Layer 5 of a small transformer language model trained on English Wikipedia (16 layers, counted from 0, width 128). Numbers have three digits each and are written without spaces.
A neuron's activation on a vector x is squared ReLU(weights . x), where the dot is the dot product.
The model reads these tokens: " h" "and" "ful" " of" " con" "ce" "pt" " album" "s" " during" " this" " period" "," " which" " made" " him" " among" " the" " " "gen" "re" "'" "s" " first" " artist" "s" " to" " release" " album" "s" " " "cent"

The vector x that enters this layer's MLP at each token. A number n stands for (n - 500) times 0.01.
0 " h": 490536558452511566628459523458562505559480459644585421513603572421475522519589487488476502528521485473525487477498477437564513581470626389674482525476536542236525465422530487550508490450508288432627550525605451443506365440680605644490521489526544446401555636482558487424491524497469491374697463461588331488490719147526485418492543494483409436468402523526485401515577533517447300469445
1 "and": 490460545428580529617498686482587599578498389650385435619495632499457435547513379467304541491427514618495502424423483446471668625448439491585471526527439477473529601499520434464496470520524334445451479468441554470510489510698430650432470503527643471506459614507516511619373615501447703381476484477475425311574651428572578379432580524559597494485511611551473484431459385529469532464389
2 "ful": 443513457497498455475541335481531475651389501541557592443537736529457350488554466499488416495320584614530548466478520626502545669353614452741522390528479435304584582516516426438719504506469418445438448619393553477482511543484465525490515491542442440472566466518503554628373527609402537460379610481474432515440583292575536438438588456572510507407471514529506480554588655405512532417467
3 " of": 311545532505507415474508430446457468462479318460486514470470596498503476475620499497485614470375514528463581449496535429467538487636697402814548485504501483285609549490555481518552507478479542529511353537502557485503453486575422558561501480582485469516514572534520435467490527568489460544478480499455412489513530384577381419463493528561585493499464201526497496581511838533508477424536
4 " con": 471545493501625568444451610507596402534530394579549397395532602440499488533502559566550489473449474489491570540483480424485475575587679525683470369424537483096458592513517412477491515577475400585443375531463542453527400507654442468588408461511612510549533537471473465616364486557574511531536541464699418549512565212449430506479544492501404489495528121498470547545431539493506585524484
5 "ce": 516482420556591498586460538459606394513466528513566434498390485416534656516606516494471558501637441449484676546491632523526412625508697570551465493459450438209515504492476496512543584461486430507347584466386440663438487495456434594519571543514511277604400499549508486555467477484466432447589490548374377482491499402343395700536381569484421513406640457580375385516507756527560426557501
6 "pt": 565455437437386491472563575468437451551441457501540480502496611487480577451582509619519565619475362510462531639533539547499423505728577479564434483491485579143517713388528574504583526482488420490434607539474470499419414466619409519517418494480574529555536443430402560610359500441638597543445387515306491530544612355516387471520386528414535589534490382556436530554485726513521497472420
7 " album": 580375474423583479609502546522553456654463400529529533475527490522528486515644499489506480552416575564425416532401405460545461480363722509459485513516560450141519572602566482500480488417427356512560504443516585526541628566522457502486500444517505412368427539444449523626304560492483444408487525472542482542490721542438589602484534554479570533570365455508499422543532721510400341446575
8 "s": 562487527570471462607537478485630567545536532492535695419467632595488737458534409453457524678461502506478429495474517549554447485510588409896453441387489489173514414468488465522488534485521363556480418471288589471523504473685570473534507474540487428496492466510539518468455519465481537466468493509413507502507576362614503625456340483448372499462562411511466560529501627390381569459480
9 " during": 399617483577514425550501617391504557468521460439595347501549597404552449535608467455452524406413532541547483506519601359456433522566663521696519537469572429269524493521536436493607555517545534464573317525341538404457424539663383561499519511587443520572525529471475480545326450452591427589577525543545450409534582516604474446479615512518515510488456332570499491488497612437423417513475
10 " this": 575440544522464410566427506468420457568444489465375636494515686476487482577552457552444580535432633602451575646417605396531441623463564503755548431383528480382487502570507487463523581420562371520463450467504519557488446541606311551469500608499449459446639408516369490595312463436532490552543502453450530392491683489561459422489565477490572498471514400454537501484414662547478482520528
11 " period": 586500449550545461673569425451625584632436377452521583420491662350483447538589523505583536532498606634394526477454475413552469511416571514689518424517535473173510610418467486475468476473580427405512477510435573481479575388555477524469470453517541381471431605550421509590475533508501630517477545540536448458490739275369545548359485475506515529589361357510528466527537607466460410501508
12 ",": 369580532501495367557511546495515448569432520500497458558491686473460546496624515533581579524499597524468517520516479454459550471449586369688508533434471476374506497467469482498519549434519297478562525516486479468583607428464595542488487512529484491439507441499551651630429483544471479520561536467458445520508539237405491499477431476488468517587551240492496502518496683500473541465472
13 " which": 571512517579457389546445622452369569541574574386377560564467720497561433538539490478496597539506525569450435433490482492539422525388679425681550435420549560517481491492466571513485545444538373495525559542529461530543409530590558487478478486532545373354604381597416461574441499472501532453496523506526458468470677477453437548573526476530575528443468062476514481422516665516428517501579
14 " made": 563500440496532458581400698452325489408534359480524405454483724488488526363550542543446529523466537542605470587500513398520414698398639504560519541561493490288469568549584450526598555494467327483544501504355483529550585548410584522533431394548468506386494491393407575627379572512430450530468567588630531381486723319545410582556545498456447563501406569580557528522541581524438422403432
15 " him": 441517491495410444634417397483655409646423447483510491534538547508552678512547453574483518520555487664503442631481400495565436575479697422714518521481470471389410535543540490539552504495610163421517433390268440505433368508556369442460506542532581526315633461561531563453502400457396474502521520576462478438515583444592521502554518557551586567441313446489532536463567556525479350530510
16 " among": 355546495537480433541536485514491534525523421624491477461510570449515591498546422473609607468424393554495550388414511454441629495573693512746536603506576474370497584540544477417492599556442559500497340470317458436470581499464454422493462534633550401480427457485496495464428568460457550546586505436477498388576625375590380499556631448550510568446418359441514493486563653558593289472501
17 " the": 578522517533490370533283474468484477477493469470442767496499519483505608556627496506552552504480510467530684608480541465519535488457513477627548499495490514378525494563511493524521546490525428523510542481464381391514509526542485503484516537537502526490555463471462460551218479536242474487523489444684527513501560438552461488540479516556478515484522322485472509504487594471464546526498
18 " ": 521516484542507621539444576505497486558480223509463417570511616505470638464494503546524501518495656432446506568499433526501524547385637438571524508368508458013495600491485449524515515506546438486486484559315478495575458570579477518475426503526474453522603471541496534579406528509525483512577523489552464471544366343589471484512470483537481516517495446477502470490473653505454560454472
19 "gen": 447441467493610498621475593460725508611559605483554534528568524608490525486482426653550519470477540494593537519483496458555444679634515532530454517378503496567443497421564393570617494498475321560395613453365473440483482515339399537519472462485627402426519526481438421570270573493292447500531587493461414523493760519389380620541381415543530507487523501545322460494426683501496532651350
20 "re": 531530505552446527647580507461526564543589571754625453383484469543502492441620469560480566533500571497418546526424501561491441608321396451631555401527502487388489612563491466487553547465503264560357245522509483510522488442714378577458495452500475285581328459576452522530581540554442548476305517488447342477435515536578500556621485593582504416426504428535385453448539771459509454419483
21 "'": 482524546467638505630506527455545470657451468642519628428436419527482525545674428513466577569487480423567475515410391431489499466358487571461554452303494505335410578515532440487701602483489428524561525670529482503480520521455266560507524493563428416465501480514525489655334490490485556465500401362453521474445660427563556454530510535545503559441480446423578543474565697553419416418389
22 "s": 528524528632482468620521473508550603480501499492477672408468622576462690475543420424421532651517519546524449470441503515547496442511632381955474454394506462260530363470518482572527527484501393521473465513327588467520478485664472437518499455542535418448547503528540516515412509477394525485516476493395455505514497328541480553507353499474421485446553452496505591537531611359366604584426
23 " first": 483518550582517463547494650457572581445456498465487510412489663575515490517560502531618508655409526419396571574410464435518444577429557511665474502513519462347513519542537400520612522461567406445397592497333567542559442401539298450554425452506593474502571371484426585586133450506346554510440565466609485418547707518564477458427547504434641551472492614493513468436429648533504535443487
24 " artist": 504373407508541495590495627517648638612425416472576575490463684461523416509579511544581536516537485511434428555424448579522452510390621506730480549405518520254442501448568378442465450533457161479537534480390521471534479484458366510470423514554529355440498630557474521620392511526512501508401540479514485541545716668444463466541528586482580574597448485484429453505591674422417460380509
25 "s": 566480500597455466603545502479608553516522521500524666437470644576457689497552429433510529663498494480487445502430547525538476474471592392955450479449511499203514402459486468542479549417506314569500389511272589472530471458714519436530481466517502428490499450516520532487439549503537553483446478503429521509480547408604483623510358501485355507454532451484452572530521641382390523502468
26 " to": 462528519536516426472472521488454559440465464410393408507502784480575675495532492418540514497482351443547527578520529471533541563433595427677525324487567533335546541491538564472620527431488468389410438549460440519443373474616344535494577428587456428334486555485529676536258554520550464517494472501616532557551571387535495417526446446500565498472584408491563459481445843557479469497534
27 " release": 552485385577507453440478630483480444656466407474510438438487644466505442493526536500435438547583582429460492533473582393484396426339618491690497543516538454109481502573521511414555567462525242451460455487601570415548578518684441586564479413544474487492495459449414506589308546470545517511516469588407539495558756503544642504568559555490533524564458491537525437532545582556482356481434
28 " album": 568392457463570476590494523499497470639465401521512536497521489505530473497651500501523462553416567554440418550374425467547465471318688492478495534522570451190510558598576486516487503431417400514549504443441577511564651569505470513479479418519510413392473523446451520658290559499461443419495507469535499548501735566480605573506534567492623545568368485474486436548543703475380306466546
29 "s": 568493512597471458607526481482616554535514539483519680440475662586484722445529402458468526665480508482494421512470530528555455471471586397920457460414498466212503410458487464540473540499510366550461413485258585485551501478686600465534492459546495425516523457519535523476437524471476539487497480512424506499506569383624511599478335493465401507461540440495460561530496627360374540471461
30 " ": 515510485550500620561446589506481487549491265482453427567512621506468669449492502540533490535496653423446520593494423534496506525385640417540528499346510449037485601489484439533500522531540440476464488517335482495577461575606447505474418489529463464567610454547488538576400546504515464515561524487608518483553386354598491471525458475545470513531501458477511456487484661498452560421470
31 "cent": 583461440472566463434469526429642586445408623553410447571558590413532491517490543512608539496611392619384553518497427567525442535575469486734541534438484442381541512491606590549735472465490474366295556474383433531516557525448340558525515482420427620435550499560444494609435700490446444455541494525416422429569711447478438601531541419488502534426564363527414431523554649441475429468408

Each question shows the input weights of one neuron of the MLP. A number n stands for (n - 500) times 0.00086.

n16: 606613680566628600285464510537523306679607528593632425418546465344447487661500503303553420328427280356528408336488461424687420428522637365433639480653559323486528639588404338471341454660441469582527513517583463436491398381518766464730407460381540574543412337488527555546494414465513497544390417426676600466464450370427528297479484639531330379407406410394719649508443446515639569568547
On which token does it fire most? 4 " con"

n363: 626611481612447363567457471491378321449461449481664333541720637311647376417456313620511375536517401399466371542408574542535668428445617399312414547705542423412417452570524592378408516425689680619566702591480749711418459383402642375558554384644588523741448307679402563467558510402430480411562466595572751436537547618387524469310342344360284463411428583414465297441237611632583428478551
On which token does it fire most? 5 "ce"

n455: 516804592576392477327716451503433482664504450167598436374636290401661469598312560547496560517222727606627423430653563621473474417330389633558354428590644696424569518663529476392496443455476472615761500473533632391400252700361460598480543530490274444337368386524548367530554442596523329565414588567591564504521306665481692319430475511263247451326572583493422455474533285614497623504718
Its two highest activations, in order, are on tokens 9 " during", 2 "ful"

n362: 512414345641500461280712462675493484577524487611564568249434447563377528633333392458514500673457403279608354289400356401582676469513236373486500660490485380565424369516577403549383548381543731790618425365564401586529301621667595374522433545426497628570514477516670590369595576488584484390392551583471433605405255520458619402538454345513483418539673733462543592462549477450594468447613
On which token does it fire most, and how strongly? 25 "s", at about 0.14

n127: 522474694413534417336507573579308497273514490324549538403783571641372430618380645476569442585609210404442546325328479493587457496570504412433545522362612536585584528678600384490618671533507553497482716374750561636528644429413601333428623310500759710685665575617493417342582430442549369368684385685489503534416401449271438640530427473618581473264510400336347483700468500577684515500465
On which token does it fire most? 31 "cent"

n234: 603422539634552558378384455443483576457812667496413237274522466399563355545467497467479516428456575438652490459209486564457321559630584134568479503427528568482460574497608389580648648787415630425429573398558335477559578545296600659522592554551477752526450466676472439469685480588390615454692600516493587519397440524197523515452437261388345487337460621596527404512427433407449518536421
On which token does it fire most? 31 "cent"

n65: 743611585404537497390537380547489417442507561473720445500533330388545437671490597324341422608479375425601307450572678570458493333659405315467481421627392550388636479357691741381565538385638734435478714529480357517431422497272431706435625503549287631457254500487477592613702644579548627290548419449390481304577566629397452601245521483441460450368531443560422430736434455600626678392411
On which token does it fire most, and how strongly? 31 "cent", at about 2.6

n251: 338470543485475540380389620613358386344559487367390513418328510336481355472487617503424606524416484320386371480491272551544448497468448577510596781648542503521372640451694624654393494635674562399561507372672474642459441500583613483652450520397441511525609636668566348487539388500510405560392710466514381376648208477540563287706538475500423491662541643494481534514583545534741636479368
Its two highest activations, in order, are on tokens 30 " ", 18 " "

n286: 494661497632422354470481524743473391456347563344530290625494523386420476307471578410520560360634331500631555381538341412482700436429496426400527654535467579379500432497484736428551622390433539669514601497545512666471509437434489621430452474491371324515607539658546618601558663471500578529741588465546629613475303517408760504319301456231503559491705450509638587388355435457599500639535
Its three highest activations, in order, are on tokens 12 ",", 26 " to", 5 "ce"

n205: 587378679533437446590477347444352554644367681459433544558493479307520312526500460530535463423404448367487472427467598472708607365463522322431384426355429545572510415608611626706605396782571518281576700439465335424513477708257526489379384463477606542707518379539490450475660510706449248581575480613720433434526496634327587530602551376480428611346751563500458339609626490523272679335429
On which token does it fire most? 31 "cent"

n435: 415675452535449587453503230449555493614606523434444451659362574433441581369432262365524412519638572497606567534402585641620574531450475302404637659595638510559383520427422244559480555325365406404525490553489546555572350448508489300631393545566604666668507392551387631308665473488553644546559481718740506406500524476500520208635549448213475567497345744465693423616380413389436515382352
On which token does it fire most, and how strongly? 15 " him", at about 0.8

n298: 513470426544387517532384622583317556524645680492681584328592331554483608452126548363610417556553562331548457323590446482549554552489219389576455482486660831598521302636660436379594389694460469540631448146520548644406417462580410463536643314249342645568542457530447555444659482574523653346426647621558609476476541478470753343428370382353534483474303535497561725503585457436389535424524
On which token does it fire most, and how strongly? 8 "s", at about 0.18

n474: 466442522516550587461417399419568273327507564383477503407424405622579412490317517497640588367542380503493249620642719493535419464548620302530358575445321570439798573493405743734462446600559575358485511310397664661411686600262466521461481519480460730702459738612373497290565441699471434404469627584689635550437460511237429462493394483425515745318641409579528530466555351391553587493476
Its two highest activations, in order, are on tokens 31 "cent", 5 "ce"

n88: 423659423577447457565871544764273311533457720556681479555630048427433330794301582613482492444346448500160500340359543466520539504542523535423488469638544621528330602553504661524450590237659830677549420656768550656625479557471566210627523465548475429452446448476636810482623653434920394605344463591491480512549407758496421251578299438370209431656429546321409345534555432500650334337437
On which token does it fire most? 20 "re"

n317: 359411617577330353607637539439297517550424682448415527302685338476416600507377758487437282551411420543451531472533441278544562549652320323319612528463545297765493530604570413556547593573462405607400489314640410539617421703454429479598363558538635508645348473442465447631487412528504315580443497576792771553581674720507493316546366361426532458528628715617466500491399517600461504424543
Its two highest activations, in order, are on tokens 19 "gen", 23 " first"

n10: 549339549446319415517639367415379513648555516438597424547458404432437450591510558507598421658385294471493314370493521629460480399490299395532472758467554667563466473471345567475560611576525420484720584546400482435282264458477541375390494494408732560455241565580522393539598507610715403434313516451529656686620479652259434582224480470394195497739447581452435448527500446484577591388739
On which token does it fire most? 24 " artist"

n73: 528445413426506346503682481346241423521598458490460415417592484328546520545527509426436443552512491497431597468561427587377403542725584432312392583503646840541578435470640685491424685420736721480428587467831554425579343554388586510624640494544437527514470550423448585516494659460688565509386431364432638497464558608389552400497531458469239568597337571536487497481522491524538716523463
On which token does it fire most? 6 "pt"

n102: 423436632739346500479552603703493517397639460392389346389555379219359561683603526224391321516548469275461432538427379497538706415483467461428329581631561541481582697539580535638252650433344412430525440622605667641480324484400617395579525558577441485599624524451484466543490500389500520520412566460578674516471268371425583402277406563490278419506557489656666516476595286688617555347513
Its two highest activations, in order, are on tokens 30 " ", 4 " con"

n390: 586576480451482539392510460360447589548586691390583388565466467358422414432508550524537410319598419421492467500463353456578511573573500418329490458578428406422565538461559549497503545489548506495394602474475540560650540592365638404589512439605685443643610605736664468361543437552633331570530503495645361347348423466406559376306479364406451542508411536383470477435557323557549482340454
On which token does it fire most, and how strongly? 0 " h", at about 0.13

n257: 634405549723587554573579515396444532458474584378423429439497398174340496524556455290410307507333434689681590254518680580719606332436398451596773340745571354619504374590451466477528434626517636390659571545517448364486409437528393459547513490344381492637435354363551694598527496461431559429407737486551520699607379489443553340455543306539614565560511822676548624708504291582599437739610
Its two highest activations, in order, are on tokens 2 "ful", 1 "and"

n220: 507372316577443538444447381627580471695409399468404475438659418459398379358597400442458460410322609339575622331536587493476601573562484531504368351649424496435740389673355451483522473530445496449492462663580540650475579354367537523524459603611507541479390478518566608515438493443685489471442564489564582847362515542446688209233365366405430790316584714511631514362209231926542620441765
On which token does it fire most, and how strongly? 2 "ful", at about 1

n212: 285487592471415543455474387525563274643702623474582543338500476623319346585500667524408447433267604533477517254367528572450503334480227550562634454554343500646500622520413519616423547767452518449446454278562441526597580533400647700414481429397358541401304610568682531443640322534590464356530520407686481306474564622507770500533719690463561539265530615637462546418486497442435640304577
Its three highest activations, in order, are on tokens 20 "re", 1 "and", 2 "ful"

n59: 429545731623402425610745521614546547493542430507292182436601407678601475676550565466528576465274646467638394327384462377569521341321618500457603416517602538646650361692447426519490541570494596516468489647516438342507576543332500711383375528670454523431445414487449432628548302472540464591426309503801468599552382794453623504389403437476371575409500860497528343494503503581400611485400
Its three highest activations, in order, are on tokens 23 " first", 21 "'", 28 " album"

n125: 497456350712585428421516535546427406364465536434475596319438370445453568617272383604398523468524165418588425483497507595591650387749496504248441532300589376515493628519636516472530593510621562604639725333388374454274490461367724538440590641452401564762551411616389370436639463414565422670436415447696594549402525490386321504546223407497575636640664685442435367446480449516648581478493
Its three highest activations, in order, are on tokens 5 "ce", 6 "pt", 19 "gen"

n32: 437655487559493488690451232560572478719620572520387442201320489537504360383475404398408633424363609518461644474468523507517563320661472389539463504496607593642658401402554462649663530390552436292620554508686450443504489628231593557483257586569689797389488545549503362504483135550390359420726454482620623692610477644426576590581515522424237588338525592588586419608368320363861596653601
Its two highest activations, in order, are on tokens 17 " the", 19 "gen"

n131: 525397475487395592573608706444518449410696423380420429429608521569486370352530589381749463535500343523510304430269524562525375543694571161412459702632497597606716435471691312639510478680616526405348646396673347526550523662222572387375465404545720542573606465288413488475615428360606562591571404523493519344339511465233386379553409560432605585418568605559465346527346466366425593599473
Its three highest activations, in order, are on tokens 19 "gen", 6 "pt", 14 " made"

n182: 412428270634426334561632277530379367716466680248494540616477405294325504474510648573427520434426490415458470579362527412522592385567609497571399580636443527511530574474300357534474829510563449603578559698496653426566471510504600573516549615544373552756321442548525595546635520482825285358493448510555705627468468528528549496416381395563256356463490518503555413488497383513391540253408
Its two highest activations, in order, are on tokens 25 "s", 12 ","

n247: 564351473291516484421506493439570390533476507537619430564604493415686311594526526490535543336514386431578259445394376385516517528497595201399534521377360688519412618481302695478427587650370515494450616553434518353679441353420776535544664601669615623632226828494446728366412497543518536510574396326592519359730429573521583485474360487453528445643470529439493639458369490622645559464304
On which token does it fire most, and how strongly? 1 "and", at about 0.76

n63: 565529401431286631605461474593513534387500433360587460494509494393497500476512388373559506479560554527688550433580465383702471503597503562427603513534391640693503453410733642315583370484521459451599477325356466670438503612507434516480535384400549715623406573569482414392523314611427377420512427253661657321461569700444506365425689577296460431535615490380669659584703428374416425530395
Its two highest activations, in order, are on tokens 15 " him", 9 " during"

n460: 436512405345534482403592324523507421587500447476435396332454500584617399727488737468473575398433503252448478510531386378541484447583601350531313417519389494500737707408522491574333421404503479319645633409372616426469525633576539536363453711404720528718551542570515520450619532512663372585655491659455447373494507612376584550482509388456261445468630556244630466619589513564394580497651
On which token does it fire most? 4 " con"

n332: 411487380510484674390458405448224561513531493404320417544500390459373550565304529319394460557480413309349394545354538476519679398601577405442311521436468638582374547636457567437359743507525562295414521382617528474517470723576631532678419586564642790763569383471589503652519592481594532463550346698611554355637489490529543583513403321510600305434759715558500542422690456429329445402360
Its three highest activations, in order, are on tokens 1 "and", 30 " ", 27 " release"

n48: 479439315580594410503475578380533429554477640514624554613600329614420521631316475535321329457226285364538595546535579562434750503610511378503429476526576411632393607469605432611465566470500482548503629517478391475289592597409615487545458600521516730715288526512537616537640291355465463631568757636613708340578381503302449568569555344465384401512545511407385425644555425639608387462583
On which token does it fire most, and how strongly? 19 "gen", at about 0.17

n165: 729664282674328531472548290363264307614444504356504565773396559441504541451580451319347386547512373428477387322348429543547653504488335468430539500657369638496714636585664375285366732348664613406717472537518571635351375357509616388808418788650474358626218504378336525630624555564603530431462444413623630300646496516561519513455373606250275448589554542533721582441333372619500437388565
Its two highest activations, in order, are on tokens 11 " period", 14 " made"

n458: 343403570468425526455674400573534412684387468427298558496475459545489613525442635547427561535366572303261359312312210400728791431610328573614561576507660507573341327461616315452456520355344564462558727570496530532355374425288504523676507623768572839421535590419330483546541541255630468569599529414645747468500465584457507553336321417237558539561478605532504419359581459426496624204562
Its three highest activations, in order, are on tokens 23 " first", 24 " artist", 21 "'"

n477: 661469503600528339496416485605474421646485568258578461385720500625403300325411451518670578541460400394370335604297637430466529352605551473446530628597579264520478714423479497544478711312551575476569458527659430655521624518320492361412544418620610440586208695462651563523629306377853573690554746493548524645559340567258603181437248418406308469550471635493737399445489489378549413531518
On which token does it fire most? 11 " period"

n395: 293471531460379413485654306466362549686582422592596406424617574500496158566522577519322254343208652604592485597500414500472481441599583401524441563650626663647561439372631511567714374547586661443548405472561299489545392400483664579511472355550333623547427627358385664496543201340447314605549533615562528592379684900436590500360425541436255303679341567693341346564717347504544608292312
On which token does it fire most? 9 " during"

n343: 613575411603567570432595490629562212503813382455613343525500387490368493570450248475457428566356480457543558403587520362424539407646604304391584685403509477433570618723391663385226283510521545598587450570511654605600491571407518457533553471524587401436561458482650576230667398494497491399642377618462491506475279507527522472396478416465399628435519528518587436523440366579685531520616
On which token does it fire most? 18 " "

n5: 425626484628560416451550532625479411699330473496548490414526367337401300513517640517593503555448571456573601212561461424541451522431504550415390886742455679466559538642537418296286367461571549436453662569631550527473544627411756532635592512588718573481611535595435421316477649447540358469500677409387529416546486528384693443463534622306344483401503560483826447196417400477342553607350
Its two highest activations, in order, are on tokens 27 " release", 0 " h"

n355: 438582606488503467282453551482513468440390424454539535471712434546362260578281412532662348631497444364651379473497444585470345598581482348566444396596460394482695532575519331638590503517555475458449568353515299563449602462229662345524467315328674590726483500488595669507442311746590357564700629630628521484437537630312490486519429475526510512572700656488474466448438588633435599330612
Its two highest activations, in order, are on tokens 23 " first", 19 "gen"

n461: 497561601485530366422533452522516442627471657281348409632500428531390637393497375610436467610472607356584394686367484491497575394426453400470715458396456346746460454340567439540378582647529604540493523422440616536464494551580620366402622528532479497510715425639503630490468509528523533451485234325665787497524458564637527479589375352552480503434586446346478441637765460358506429348396
On which token does it fire most? 29 "s"